Layer 5 of a small transformer language model trained on English Wikipedia (15 layers, counted from 0, width 64).
In attention head 1, each number of a token's query is one row of weights dot the token's vector x. The head spreads its attention over the tokens so far by the softmax of query dot key.

Query weights of the head. A number n stands for (n - 128) times 0.0062.
q0: 119, 148, 158, 123, 148, 148, 170, 106, 100, 130, 156, 69, 129, 181, 119, 100, 133, 130, 122, 55, 116, 95, 162, 89, 164, 127, 109, 147, 172, 121, 101, 124, 133, 141, 106, 102, 80, 128, 77, 130, 80, 90, 102, 54, 102, 124, 110, 127, 133, 99, 176, 62, 94, 157, 113, 87, 94, 99, 139, 81, 130, 96, 127, 136
q1: 115, 128, 153, 149, 115, 117, 120, 97, 148, 91, 147, 98, 156, 37, 102, 130, 101, 122, 126, 194, 100, 142, 105, 145, 161, 88, 91, 140, 126, 110, 173, 147, 94, 137, 122, 171, 177, 158, 135, 154, 114, 104, 133, 133, 123, 99, 149, 144, 173, 121, 171, 168, 89, 142, 151, 117, 131, 157, 71, 150, 126, 137, 116, 160
q2: 159, 134, 140, 113, 139, 136, 106, 146, 174, 124, 124, 90, 140, 96, 154, 103, 148, 75, 183, 136, 118, 146, 127, 187, 123, 142, 103, 167, 88, 163, 153, 161, 163, 124, 133, 107, 140, 65, 137, 155, 143, 110, 68, 200, 141, 118, 100, 106, 137, 174, 98, 166, 95, 114, 126, 136, 117, 124, 125, 176, 143, 160, 104, 156
q3: 85, 77, 180, 157, 76, 122, 164, 123, 112, 105, 162, 130, 152, 80, 101, 178, 134, 154, 93, 130, 154, 160, 146, 136, 158, 170, 154, 133, 73, 151, 129, 126, 111, 135, 103, 125, 125, 135, 124, 174, 183, 129, 132, 156, 119, 97, 133, 130, 198, 130, 107, 134, 148, 104, 106, 106, 185, 201, 144, 101, 143, 107, 119, 134
q4: 138, 158, 75, 149, 96, 132, 185, 108, 120, 132, 144, 130, 90, 124, 125, 105, 94, 133, 104, 83, 124, 135, 161, 114, 156, 89, 107, 136, 141, 121, 75, 121, 123, 142, 95, 169, 93, 159, 77, 87, 75, 149, 131, 70, 147, 165, 115, 120, 142, 110, 161, 64, 129, 118, 152, 123, 162, 121, 101, 146, 130, 131, 135, 164
q5: 134, 201, 92, 138, 77, 97, 155, 116, 134, 91, 132, 132, 152, 92, 147, 126, 144, 53, 128, 51, 151, 64, 7, 158, 158, 122, 103, 109, 154, 51, 94, 145, 99, 85, 158, 122, 158, 176, 145, 87, 139, 166, 158, 176, 74, 116, 186, 160, 70, 113, 145, 152, 117, 67, 75, 157, 110, 156, 133, 102, 149, 147, 150, 144
q6: 87, 113, 142, 138, 173, 115, 148, 161, 139, 115, 158, 86, 94, 178, 153, 123, 103, 190, 181, 116, 120, 138, 144, 93, 105, 156, 143, 143, 99, 138, 108, 148, 97, 88, 134, 149, 91, 102, 33, 126, 129, 78, 149, 108, 96, 154, 113, 150, 153, 94, 163, 107, 81, 113, 111, 143, 138, 64, 122, 118, 160, 132, 124, 145
q7: 166, 170, 151, 95, 128, 164, 85, 169, 87, 137, 82, 147, 188, 110, 119, 154, 116, 120, 140, 118, 141, 173, 123, 128, 152, 125, 154, 134, 149, 104, 136, 160, 140, 138, 146, 93, 170, 128, 162, 112, 138, 178, 130, 136, 121, 132, 109, 186, 166, 114, 91, 159, 131, 131, 135, 162, 178, 124, 123, 155, 151, 113, 162, 115
q8: 173, 78, 106, 133, 131, 183, 134, 195, 142, 176, 109, 91, 124, 164, 131, 151, 74, 182, 157, 123, 154, 100, 153, 100, 137, 137, 111, 100, 112, 92, 93, 124, 101, 155, 139, 149, 102, 168, 127, 123, 119, 131, 179, 145, 207, 126, 82, 214, 98, 100, 129, 78, 152, 144, 108, 121, 168, 113, 101, 176, 182, 114, 104, 125
q9: 129, 145, 102, 122, 86, 71, 115, 129, 139, 147, 156, 193, 134, 138, 81, 150, 101, 113, 164, 136, 103, 111, 112, 114, 99, 140, 171, 142, 129, 136, 125, 139, 109, 123, 98, 119, 161, 55, 178, 74, 127, 159, 141, 99, 164, 99, 137, 104, 92, 177, 184, 108, 108, 131, 122, 76, 75, 120, 100, 161, 90, 138, 138, 84
q10: 124, 138, 134, 124, 142, 93, 202, 162, 131, 94, 158, 166, 127, 176, 121, 114, 94, 82, 80, 188, 119, 140, 158, 164, 109, 149, 148, 126, 143, 138, 69, 131, 128, 185, 34, 109, 196, 136, 174, 94, 35, 92, 149, 162, 121, 128, 157, 129, 139, 128, 102, 119, 87, 171, 103, 82, 121, 113, 89, 83, 162, 133, 131, 160
q11: 151, 141, 125, 167, 123, 87, 121, 149, 118, 157, 106, 88, 119, 154, 65, 161, 150, 152, 136, 104, 135, 158, 155, 82, 173, 135, 186, 66, 103, 185, 125, 143, 99, 95, 159, 75, 133, 184, 94, 86, 163, 77, 148, 133, 98, 122, 100, 104, 142, 109, 147, 128, 138, 135, 62, 163, 89, 169, 128, 169, 103, 123, 138, 81
q12: 146, 164, 136, 136, 100, 82, 124, 80, 114, 180, 80, 152, 130, 180, 177, 59, 108, 148, 171, 100, 88, 132, 117, 183, 213, 127, 118, 160, 115, 151, 88, 176, 121, 124, 83, 67, 78, 109, 164, 95, 132, 120, 146, 165, 139, 139, 110, 103, 117, 167, 130, 168, 151, 107, 126, 143, 145, 128, 143, 97, 117, 154, 134, 102
q13: 61, 125, 114, 82, 46, 104, 212, 178, 164, 108, 149, 182, 139, 114, 168, 172, 90, 86, 133, 165, 144, 115, 116, 128, 191, 192, 104, 130, 126, 93, 149, 121, 143, 33, 206, 108, 111, 127, 87, 143, 138, 126, 100, 76, 117, 169, 135, 151, 113, 145, 135, 135, 63, 142, 113, 137, 161, 160, 109, 158, 114, 142, 116, 144
q14: 143, 104, 45, 105, 159, 94, 98, 145, 147, 126, 249, 87, 100, 162, 116, 129, 61, 97, 156, 61, 106, 150, 135, 173, 131, 53, 82, 154, 98, 132, 139, 149, 115, 62, 141, 115, 108, 69, 160, 152, 161, 143, 101, 133, 113, 105, 101, 158, 114, 135, 86, 91, 147, 225, 207, 109, 109, 157, 102, 109, 110, 111, 156, 125
q15: 134, 144, 179, 150, 184, 133, 155, 131, 67, 65, 149, 85, 95, 144, 95, 103, 68, 140, 137, 120, 111, 101, 173, 111, 113, 129, 122, 105, 148, 88, 82, 133, 124, 203, 137, 110, 40, 133, 114, 103, 145, 130, 156, 80, 135, 94, 104, 129, 106, 94, 137, 136, 121, 131, 101, 85, 183, 134, 141, 206, 172, 83, 127, 133
q16: 111, 81, 97, 92, 113, 114, 61, 158, 89, 130, 124, 103, 83, 125, 119, 157, 143, 95, 139, 131, 120, 154, 83, 156, 121, 91, 139, 146, 81, 84, 131, 111, 151, 98, 107, 133, 145, 106, 153, 146, 162, 200, 113, 151, 126, 172, 165, 123, 158, 175, 88, 154, 131, 46, 158, 195, 151, 163, 179, 137, 140, 89, 107, 79
q17: 120, 135, 138, 97, 104, 160, 170, 106, 98, 135, 157, 159, 139, 144, 113, 148, 107, 170, 131, 84, 135, 106, 165, 107, 128, 108, 122, 110, 159, 144, 146, 133, 99, 114, 120, 163, 104, 137, 52, 148, 60, 78, 134, 71, 83, 124, 132, 117, 142, 71, 142, 28, 121, 92, 127, 107, 119, 26, 121, 130, 136, 153, 232, 180
q18: 127, 110, 102, 90, 39, 125, 127, 159, 94, 137, 112, 183, 133, 108, 145, 153, 133, 87, 99, 127, 155, 165, 132, 168, 71, 85, 136, 116, 145, 121, 39, 122, 100, 125, 141, 148, 150, 131, 194, 123, 154, 168, 150, 148, 82, 166, 133, 153, 106, 131, 96, 116, 168, 96, 132, 162, 87, 88, 160, 165, 92, 58, 155, 137
q19: 93, 164, 71, 106, 117, 151, 85, 118, 91, 133, 76, 152, 117, 96, 182, 67, 161, 86, 119, 122, 131, 154, 107, 163, 138, 130, 166, 151, 101, 80, 153, 122, 164, 111, 117, 133, 107, 82, 166, 90, 149, 242, 125, 125, 131, 198, 119, 99, 155, 128, 94, 176, 141, 90, 130, 193, 139, 141, 135, 94, 137, 98, 161, 99
q20: 106, 135, 111, 179, 162, 94, 115, 173, 152, 110, 157, 139, 107, 134, 137, 123, 129, 155, 125, 122, 94, 186, 141, 103, 88, 114, 126, 68, 76, 81, 143, 104, 99, 126, 101, 127, 83, 155, 98, 131, 132, 198, 125, 85, 102, 168, 96, 119, 176, 100, 130, 138, 163, 145, 184, 155, 143, 104, 119, 158, 177, 127, 156, 139
q21: 165, 140, 116, 178, 118, 104, 78, 111, 129, 120, 159, 102, 123, 148, 81, 99, 111, 143, 27, 182, 106, 121, 121, 76, 95, 81, 141, 107, 94, 174, 118, 120, 88, 166, 105, 153, 157, 104, 180, 206, 171, 125, 158, 86, 120, 72, 133, 127, 168, 102, 224, 84, 142, 138, 141, 117, 139, 112, 107, 123, 119, 90, 88, 122
q22: 61, 100, 132, 190, 189, 163, 126, 97, 139, 134, 150, 167, 106, 173, 152, 110, 124, 153, 136, 84, 137, 99, 113, 103, 117, 199, 170, 115, 129, 158, 108, 132, 105, 113, 117, 141, 160, 114, 78, 192, 180, 83, 140, 173, 101, 125, 145, 119, 116, 109, 94, 112, 162, 147, 150, 103, 55, 155, 95, 103, 145, 163, 109, 109
q23: 51, 98, 173, 109, 108, 154, 74, 134, 123, 94, 77, 120, 166, 96, 133, 117, 143, 131, 145, 180, 125, 137, 118, 155, 124, 125, 183, 136, 120, 89, 154, 153, 131, 148, 114, 128, 173, 150, 139, 144, 135, 170, 85, 142, 110, 155, 180, 164, 191, 186, 70, 134, 54, 134, 51, 177, 69, 117, 157, 166, 142, 108, 87, 108
q24: 94, 137, 83, 123, 89, 65, 103, 126, 109, 158, 174, 73, 109, 87, 135, 79, 142, 105, 145, 112, 165, 93, 149, 123, 166, 122, 69, 69, 154, 112, 148, 134, 93, 91, 131, 78, 72, 192, 90, 110, 34, 62, 135, 151, 134, 140, 202, 147, 140, 143, 112, 64, 111, 103, 134, 113, 118, 81, 151, 114, 93, 50, 111, 148
q25: 112, 160, 78, 107, 137, 153, 63, 124, 124, 145, 39, 203, 102, 138, 165, 158, 164, 133, 155, 85, 121, 120, 171, 151, 150, 160, 155, 104, 115, 227, 171, 127, 123, 154, 145, 79, 106, 119, 115, 103, 120, 146, 130, 132, 76, 134, 148, 67, 115, 70, 167, 96, 114, 137, 121, 116, 165, 82, 177, 76, 129, 174, 134, 186
q26: 107, 131, 132, 141, 152, 172, 106, 150, 92, 148, 133, 172, 133, 157, 163, 84, 126, 74, 86, 150, 112, 16, 132, 105, 103, 135, 103, 113, 72, 163, 91, 101, 164, 57, 130, 85, 76, 148, 172, 120, 30, 128, 105, 88, 141, 141, 114, 210, 92, 107, 152, 111, 175, 144, 152, 125, 64, 128, 164, 131, 177, 116, 119, 121
q27: 116, 98, 146, 99, 132, 171, 140, 110, 236, 110, 82, 99, 121, 123, 94, 122, 140, 115, 119, 148, 117, 109, 203, 85, 199, 95, 149, 81, 94, 88, 46, 179, 125, 124, 109, 96, 160, 81, 140, 135, 138, 113, 106, 103, 77, 176, 100, 125, 84, 104, 119, 96, 93, 118, 148, 107, 170, 119, 135, 160, 146, 182, 130, 131
q28: 96, 170, 124, 102, 95, 144, 186, 153, 127, 125, 176, 186, 162, 169, 124, 141, 74, 146, 109, 147, 233, 110, 121, 141, 182, 113, 126, 197, 157, 156, 103, 219, 113, 107, 115, 152, 78, 87, 110, 125, 104, 70, 94, 115, 179, 148, 100, 127, 112, 108, 152, 182, 157, 200, 109, 87, 97, 105, 116, 118, 116, 105, 121, 196
q29: 100, 188, 90, 92, 105, 165, 92, 132, 168, 136, 121, 140, 165, 156, 130, 114, 125, 95, 133, 183, 130, 197, 133, 65, 78, 129, 114, 137, 123, 71, 44, 139, 175, 154, 125, 96, 122, 114, 120, 85, 101, 72, 114, 189, 136, 135, 130, 141, 149, 162, 113, 106, 205, 124, 114, 152, 121, 126, 133, 135, 99, 129, 161, 113
q30: 143, 105, 95, 164, 140, 130, 181, 118, 151, 180, 182, 125, 134, 145, 174, 133, 203, 138, 141, 150, 137, 99, 71, 73, 79, 137, 110, 75, 111, 160, 161, 178, 177, 136, 61, 132, 137, 166, 107, 145, 151, 124, 153, 98, 117, 90, 168, 136, 154, 101, 84, 104, 125, 124, 136, 124, 188, 130, 174, 135, 135, 143, 168, 105
q31: 162, 43, 114, 193, 131, 123, 151, 187, 127, 92, 63, 96, 108, 90, 131, 105, 120, 111, 219, 170, 120, 118, 103, 117, 78, 118, 135, 95, 166, 162, 116, 163, 99, 100, 136, 154, 116, 86, 93, 135, 91, 82, 92, 157, 205, 107, 92, 84, 145, 110, 116, 116, 121, 115, 140, 145, 121, 123, 136, 116, 69, 99, 82, 154

Each question shows a short text with each token's key, already scaled and adjusted for position as the last token sees it. A number n stands for (n - 128) times 0.012.

Then comes the last token's vector x. A number n stands for (n - 128) times 0.03.

0 " Per": 92, 129, 149, 159, 111, 145, 104, 222, 103, 133, 96, 158, 95, 135, 124, 135, 125, 155, 101, 113, 180, 117, 138, 115, 177, 151, 154, 151, 158, 122, 103, 151
1 "io": 110, 87, 150, 154, 103, 126, 96, 206, 92, 115, 122, 108, 105, 143, 146, 132, 84, 124, 108, 119, 154, 121, 164, 95, 203, 135, 138, 145, 142, 105, 108, 166
2 "d": 152, 111, 139, 170, 97, 122, 102, 206, 88, 111, 138, 116, 130, 134, 118, 123, 94, 102, 116, 120, 157, 125, 162, 108, 218, 138, 127, 155, 150, 105, 120, 173
3 " ": 195, 116, 141, 159, 100, 126, 102, 209, 99, 124, 140, 95, 112, 141, 128, 138, 150, 88, 133, 134, 164, 133, 170, 106, 225, 149, 156, 129, 172, 115, 98, 142
4 "Review": 147, 123, 166, 161, 101, 129, 103, 197, 82, 130, 137, 111, 133, 161, 140, 144, 173, 95, 134, 133, 167, 113, 197, 110, 213, 122, 138, 145, 160, 119, 118, 134
5 " conducted": 127, 122, 175, 185, 69, 98, 90, 206, 77, 122, 132, 132, 140, 156, 113, 136, 160, 93, 117, 148, 155, 99, 187, 110, 229, 161, 130, 139, 161, 102, 113, 152
6 " by": 93, 128, 180, 168, 69, 122, 105, 195, 84, 117, 132, 111, 123, 151, 112, 145, 116, 106, 137, 152, 146, 93, 166, 119, 214, 168, 146, 127, 161, 104, 118, 151
x: 133, 126, 120, 118, 144, 136, 122, 134, 116, 121, 130, 170, 134, 61, 125, 135, 155, 115, 144, 129, 85, 137, 146, 148, 141, 165, 139, 135, 139, 137, 128, 154, 131, 121, 142, 74, 151, 143, 129, 140, 160, 105, 113, 115, 146, 116, 138, 143, 179, 153, 143, 168, 127, 103, 134, 135, 97, 168, 183, 126, 96, 124, 242, 95
Which two tokens does the last token look at most, in order? 5 " conducted", 6 " by"

0 "bar": 93, 129, 148, 162, 110, 143, 105, 222, 105, 132, 99, 159, 89, 134, 123, 138, 126, 154, 100, 111, 180, 117, 139, 117, 177, 150, 151, 149, 158, 121, 105, 149
1 "t": 106, 96, 132, 169, 95, 125, 93, 215, 102, 116, 122, 104, 116, 131, 123, 117, 88, 124, 113, 115, 181, 109, 175, 115, 232, 147, 134, 139, 161, 120, 103, 170
2 " |": 167, 106, 159, 169, 88, 119, 117, 215, 88, 105, 132, 116, 131, 134, 125, 138, 95, 123, 114, 127, 168, 106, 185, 95, 219, 177, 148, 142, 160, 113, 114, 145
3 " ": 195, 127, 146, 158, 103, 124, 108, 220, 95, 123, 134, 106, 122, 144, 128, 138, 152, 81, 118, 140, 163, 123, 183, 103, 231, 155, 149, 138, 158, 113, 104, 134
4 "2": 148, 176, 187, 176, 80, 109, 96, 234, 112, 119, 124, 103, 132, 132, 123, 149, 174, 87, 117, 134, 181, 92, 177, 89, 234, 152, 133, 144, 135, 101, 110, 140
5 "0": 87, 184, 167, 171, 82, 93, 107, 229, 116, 152, 147, 113, 128, 123, 120, 152, 148, 114, 136, 149, 140, 104, 176, 86, 205, 137, 154, 136, 140, 116, 116, 149
6 "0": 108, 170, 178, 164, 74, 84, 102, 209, 98, 139, 127, 72, 123, 123, 129, 157, 115, 105, 139, 155, 154, 121, 178, 108, 181, 149, 141, 120, 170, 92, 112, 152
x: 98, 157, 101, 99, 109, 137, 121, 141, 118, 85, 154, 143, 149, 108, 119, 125, 187, 115, 111, 133, 67, 123, 75, 162, 163, 172, 128, 150, 158, 162, 108, 144, 147, 132, 140, 90, 119, 140, 92, 147, 129, 100, 117, 117, 117, 138, 122, 110, 149, 167, 141, 200, 122, 169, 136, 125, 114, 138, 164, 124, 89, 137, 178, 82
To which token does the last token give the most attention? 3 " "

0 " Mar": 91, 128, 149, 161, 110, 146, 104, 224, 104, 132, 98, 159, 94, 134, 126, 135, 124, 154, 100, 110, 178, 116, 139, 114, 178, 153, 152, 150, 158, 121, 104, 150
1 "sh": 108, 97, 163, 181, 99, 106, 104, 227, 104, 94, 121, 98, 149, 133, 123, 126, 88, 115, 97, 133, 163, 125, 183, 101, 231, 170, 141, 141, 151, 116, 108, 145
2 " |": 169, 106, 163, 171, 83, 122, 114, 212, 86, 104, 134, 115, 136, 132, 122, 142, 100, 127, 116, 128, 168, 104, 185, 92, 217, 182, 153, 140, 161, 110, 109, 145
3 " ": 192, 124, 151, 158, 99, 126, 102, 223, 93, 123, 135, 106, 128, 138, 126, 141, 155, 83, 120, 139, 164, 118, 183, 99, 232, 161, 152, 137, 158, 109, 100, 135
4 "1": 140, 170, 196, 180, 81, 107, 101, 231, 110, 107, 124, 109, 117, 130, 127, 151, 174, 92, 118, 147, 169, 100, 177, 82, 227, 157, 144, 140, 134, 89, 113, 143
5 "9": 87, 163, 183, 166, 82, 96, 106, 229, 109, 151, 151, 113, 117, 120, 117, 156, 154, 107, 141, 159, 145, 106, 184, 96, 216, 143, 146, 128, 140, 115, 113, 159
6 "9": 106, 150, 169, 162, 71, 103, 99, 215, 97, 141, 147, 83, 122, 114, 114, 154, 111, 102, 147, 172, 146, 118, 179, 107, 190, 155, 141, 114, 152, 101, 97, 170
x: 112, 154, 116, 100, 114, 138, 128, 167, 118, 100, 136, 149, 153, 122, 100, 134, 197, 97, 100, 116, 84, 134, 86, 187, 146, 149, 138, 133, 163, 165, 124, 149, 153, 127, 139, 113, 135, 155, 102, 137, 135, 94, 113, 100, 140, 142, 105, 128, 149, 132, 105, 176, 104, 157, 159, 133, 105, 141, 158, 102, 72, 126, 196, 110
To which token does the last token give the most attention? 2 " |"

0 "2": 91, 124, 153, 157, 110, 140, 103, 224, 106, 131, 100, 159, 91, 133, 122, 140, 123, 151, 100, 108, 181, 119, 141, 114, 174, 152, 151, 153, 156, 118, 103, 149
1 "/": 131, 108, 143, 169, 101, 102, 111, 216, 89, 137, 134, 125, 128, 137, 122, 154, 80, 82, 130, 138, 172, 114, 166, 86, 227, 138, 150, 153, 138, 139, 123, 152
2 "0": 179, 129, 170, 176, 91, 104, 106, 215, 99, 126, 123, 79, 112, 144, 127, 156, 101, 71, 89, 122, 177, 127, 173, 88, 216, 148, 150, 143, 144, 93, 123, 145
3 "3": 164, 122, 168, 180, 75, 96, 99, 229, 106, 113, 126, 90, 133, 127, 110, 150, 133, 61, 112, 117, 175, 119, 182, 103, 227, 162, 145, 134, 159, 100, 107, 161
4 " |": 135, 142, 161, 162, 87, 106, 114, 220, 95, 113, 139, 120, 129, 132, 109, 144, 175, 96, 137, 130, 162, 110, 185, 99, 227, 177, 151, 143, 156, 117, 130, 152
5 "\n": 91, 127, 148, 176, 72, 102, 89, 220, 90, 121, 129, 125, 130, 150, 125, 139, 160, 101, 142, 138, 152, 98, 191, 103, 223, 148, 143, 143, 174, 104, 105, 151
6 "|": 85, 153, 156, 164, 91, 120, 102, 211, 91, 133, 145, 122, 137, 159, 128, 124, 112, 122, 145, 145, 145, 103, 173, 94, 216, 175, 143, 134, 154, 117, 119, 138
x: 129, 122, 118, 133, 114, 153, 141, 161, 117, 116, 118, 138, 128, 45, 118, 143, 146, 111, 129, 151, 112, 133, 111, 160, 162, 139, 141, 114, 166, 120, 127, 166, 122, 108, 139, 85, 158, 167, 137, 113, 152, 133, 123, 125, 154, 122, 113, 115, 162, 148, 98, 204, 128, 149, 177, 185, 127, 122, 137, 161, 114, 128, 209, 70
Which two tokens does the last token look at most, in order? 5 "\n", 6 "|"

0 "x": 91, 127, 148, 159, 111, 143, 104, 223, 104, 130, 99, 156, 90, 136, 122, 138, 125, 153, 101, 112, 183, 118, 142, 117, 176, 151, 152, 151, 158, 120, 104, 150
1 " and": 118, 122, 132, 185, 101, 95, 114, 209, 88, 110, 116, 112, 131, 138, 101, 129, 89, 118, 105, 130, 179, 76, 172, 112, 237, 170, 141, 128, 157, 116, 116, 154
2 " Development": 141, 101, 150, 171, 92, 129, 103, 204, 91, 133, 135, 113, 131, 156, 131, 131, 90, 117, 106, 135, 171, 115, 178, 112, 202, 135, 131, 147, 165, 121, 101, 147
3 "\n": 175, 93, 151, 179, 76, 103, 89, 212, 92, 117, 130, 120, 116, 151, 132, 141, 146, 119, 132, 126, 171, 104, 189, 112, 217, 152, 147, 136, 182, 101, 101, 150
4 "-": 120, 130, 146, 168, 112, 126, 88, 208, 80, 123, 127, 116, 137, 162, 126, 121, 186, 122, 113, 146, 173, 91, 173, 101, 219, 170, 150, 133, 152, 102, 119, 146
5 " Carlos": 90, 134, 155, 163, 87, 132, 99, 197, 90, 108, 131, 93, 127, 133, 132, 132, 180, 103, 151, 155, 162, 118, 163, 109, 220, 155, 136, 137, 154, 126, 111, 146
6 " Fort": 91, 139, 162, 151, 78, 130, 85, 202, 101, 117, 120, 90, 137, 134, 124, 126, 143, 101, 144, 163, 178, 118, 152, 116, 207, 149, 146, 129, 160, 121, 104, 153
x: 123, 129, 111, 141, 138, 151, 125, 155, 119, 96, 116, 118, 145, 51, 82, 121, 136, 133, 136, 142, 96, 136, 121, 138, 140, 137, 152, 138, 122, 166, 132, 139, 151, 123, 118, 114, 140, 139, 103, 153, 159, 123, 120, 129, 138, 117, 149, 157, 79, 172, 150, 170, 114, 156, 141, 173, 98, 149, 153, 105, 132, 91, 236, 127
To which token does the last token give the most attention? 6 " Fort"

0 " until": 93, 130, 149, 160, 111, 142, 106, 224, 102, 131, 97, 160, 93, 137, 121, 137, 126, 156, 97, 112, 181, 113, 141, 117, 181, 153, 150, 149, 158, 119, 106, 148
1 " its": 120, 98, 149, 162, 100, 108, 121, 219, 100, 129, 112, 142, 123, 149, 99, 139, 79, 118, 110, 111, 153, 117, 182, 115, 225, 153, 128, 143, 154, 114, 133, 148
2 " closure": 127, 99, 146, 186, 85, 124, 101, 215, 81, 128, 128, 112, 113, 161, 125, 132, 94, 120, 92, 134, 173, 104, 179, 108, 216, 136, 129, 125, 171, 107, 106, 145
3 " in": 169, 114, 168, 177, 96, 105, 112, 209, 95, 114, 130, 109, 119, 164, 129, 144, 138, 119, 99, 162, 160, 91, 174, 124, 216, 160, 156, 137, 167, 117, 111, 148
4 " ": 147, 143, 144, 157, 106, 125, 106, 214, 102, 133, 144, 97, 110, 143, 132, 137, 201, 93, 131, 149, 167, 121, 170, 98, 227, 146, 151, 132, 164, 119, 107, 136
5 "2": 96, 181, 195, 173, 81, 116, 89, 220, 115, 124, 136, 92, 122, 133, 119, 154, 176, 120, 140, 138, 181, 96, 174, 92, 237, 153, 136, 150, 133, 110, 114, 141
6 "0": 85, 176, 159, 170, 86, 99, 107, 221, 118, 160, 159, 107, 125, 130, 113, 147, 100, 140, 154, 151, 138, 106, 166, 81, 207, 140, 159, 141, 139, 127, 120, 155
x: 106, 148, 156, 89, 113, 183, 108, 174, 108, 109, 151, 125, 151, 122, 137, 153, 179, 106, 118, 124, 90, 147, 141, 201, 160, 147, 155, 118, 174, 155, 109, 166, 142, 99, 129, 76, 156, 149, 123, 108, 124, 94, 114, 104, 128, 134, 132, 117, 115, 190, 147, 178, 134, 147, 130, 154, 133, 126, 130, 138, 80, 138, 172, 112
Which token does the last token look at most, and with what share of its attention? 3 " in", with about 50%

0 " closure": 93, 127, 147, 161, 112, 143, 106, 224, 101, 133, 98, 158, 90, 138, 122, 136, 126, 153, 97, 111, 183, 116, 144, 118, 179, 150, 150, 149, 159, 119, 104, 148
1 " in": 117, 113, 151, 175, 96, 101, 117, 211, 94, 114, 131, 113, 119, 163, 130, 147, 91, 132, 83, 147, 163, 94, 175, 127, 221, 153, 154, 140, 162, 113, 109, 155
2 " ": 186, 106, 145, 157, 111, 129, 109, 211, 102, 132, 142, 96, 112, 142, 130, 136, 81, 97, 123, 139, 170, 126, 170, 99, 226, 147, 153, 133, 165, 116, 105, 137
3 "2": 186, 147, 191, 175, 87, 117, 92, 219, 116, 125, 133, 94, 124, 133, 120, 153, 136, 78, 109, 125, 187, 98, 176, 89, 238, 152, 136, 147, 136, 107, 115, 143
4 "0": 122, 162, 167, 173, 88, 100, 110, 221, 121, 162, 156, 109, 126, 130, 115, 146, 180, 92, 136, 137, 144, 111, 167, 80, 209, 138, 158, 139, 140, 126, 121, 157
5 "2": 104, 154, 167, 172, 75, 109, 94, 202, 110, 142, 141, 71, 126, 133, 116, 145, 149, 105, 137, 150, 172, 115, 179, 100, 198, 158, 124, 117, 159, 107, 118, 162
6 "2": 98, 179, 158, 170, 70, 94, 102, 223, 105, 128, 141, 91, 131, 134, 101, 151, 121, 110, 152, 138, 161, 119, 173, 106, 210, 154, 129, 131, 163, 106, 109, 174
x: 104, 129, 124, 107, 129, 140, 131, 150, 127, 92, 129, 141, 136, 126, 110, 156, 178, 131, 109, 105, 92, 137, 117, 161, 138, 147, 146, 129, 155, 161, 120, 144, 163, 109, 131, 84, 118, 169, 84, 122, 147, 98, 105, 113, 124, 146, 111, 122, 122, 182, 113, 203, 124, 169, 160, 140, 117, 175, 203, 123, 88, 131, 201, 103
Which two tokens does the last token look at most, in order? 1 " in", 0 " closure"

0 "1": 91, 125, 153, 159, 111, 140, 103, 224, 105, 130, 100, 158, 91, 134, 121, 139, 123, 151, 100, 109, 181, 118, 141, 114, 175, 152, 152, 152, 157, 118, 103, 150
1 "9": 133, 89, 161, 177, 82, 99, 113, 233, 105, 141, 144, 104, 122, 129, 110, 155, 80, 107, 89, 130, 164, 119, 187, 95, 214, 149, 146, 130, 144, 107, 104, 174
2 "9": 161, 100, 164, 180, 78, 101, 107, 215, 102, 138, 150, 84, 114, 120, 108, 150, 115, 109, 108, 144, 162, 126, 181, 105, 200, 156, 143, 115, 144, 98, 101, 176
3 "8": 152, 106, 161, 179, 74, 102, 104, 217, 113, 126, 139, 93, 109, 121, 111, 147, 143, 92, 120, 138, 151, 130, 176, 110, 192, 158, 146, 118, 148, 95, 99, 170
4 "/": 131, 172, 122, 161, 98, 95, 105, 203, 94, 139, 146, 115, 126, 135, 108, 148, 165, 101, 152, 158, 161, 125, 155, 94, 220, 137, 155, 140, 143, 140, 126, 154
5 "9": 85, 163, 178, 179, 78, 108, 92, 223, 100, 125, 141, 78, 107, 133, 112, 162, 170, 112, 134, 159, 167, 113, 191, 94, 229, 144, 145, 124, 149, 101, 114, 164
6 "9": 90, 171, 162, 168, 79, 92, 93, 228, 99, 124, 150, 87, 118, 123, 106, 162, 118, 111, 151, 163, 156, 126, 184, 105, 213, 147, 142, 122, 153, 102, 101, 173
x: 106, 148, 133, 92, 131, 154, 119, 166, 125, 108, 135, 125, 146, 121, 99, 128, 185, 112, 100, 117, 83, 128, 106, 174, 136, 164, 142, 121, 170, 173, 127, 137, 163, 117, 132, 90, 139, 151, 101, 135, 142, 91, 116, 92, 128, 141, 105, 119, 133, 137, 97, 186, 110, 157, 152, 144, 109, 166, 176, 112, 76, 120, 194, 109
To which token does the last token give the most attention? 3 "8"

0 "4": 91, 123, 152, 159, 111, 141, 103, 225, 106, 130, 100, 157, 91, 133, 122, 140, 124, 152, 99, 108, 181, 119, 142, 114, 175, 152, 152, 152, 157, 118, 103, 149
1 ");": 118, 106, 151, 184, 99, 105, 104, 235, 100, 115, 125, 119, 138, 143, 109, 135, 88, 127, 93, 126, 172, 106, 181, 79, 198, 188, 135, 143, 155, 106, 114, 152
2 " Lawrence": 161, 108, 156, 179, 88, 129, 102, 212, 97, 118, 145, 94, 146, 138, 125, 125, 87, 112, 116, 138, 162, 109, 172, 103, 212, 159, 133, 129, 165, 123, 106, 159
3 " Ha": 171, 122, 163, 178, 82, 120, 85, 191, 99, 122, 121, 91, 127, 142, 149, 129, 148, 96, 118, 137, 151, 124, 161, 97, 208, 156, 152, 133, 176, 112, 109, 149
4 "d": 136, 144, 145, 165, 87, 139, 83, 188, 96, 121, 138, 98, 141, 124, 129, 123, 176, 107, 112, 146, 147, 116, 173, 101, 215, 129, 144, 148, 149, 114, 115, 173
5 "d": 89, 137, 150, 170, 84, 151, 92, 193, 97, 115, 128, 109, 139, 122, 130, 114, 157, 118, 111, 146, 143, 120, 174, 102, 214, 142, 144, 141, 148, 119, 122, 176
6 "ad": 83, 152, 165, 156, 95, 137, 108, 211, 97, 102, 129, 103, 127, 138, 147, 126, 130, 120, 146, 153, 157, 120, 171, 105, 223, 147, 134, 148, 148, 110, 119, 171
x: 127, 119, 145, 122, 135, 156, 117, 156, 93, 89, 127, 110, 143, 83, 96, 146, 156, 128, 119, 123, 103, 137, 140, 125, 133, 150, 117, 105, 135, 167, 113, 170, 155, 152, 136, 92, 128, 138, 117, 128, 130, 141, 79, 138, 109, 147, 121, 123, 113, 135, 116, 186, 109, 157, 143, 138, 75, 160, 157, 113, 128, 76, 239, 154
Which token does the last token look at most, and with what share of its attention? 0 "4", with about 20%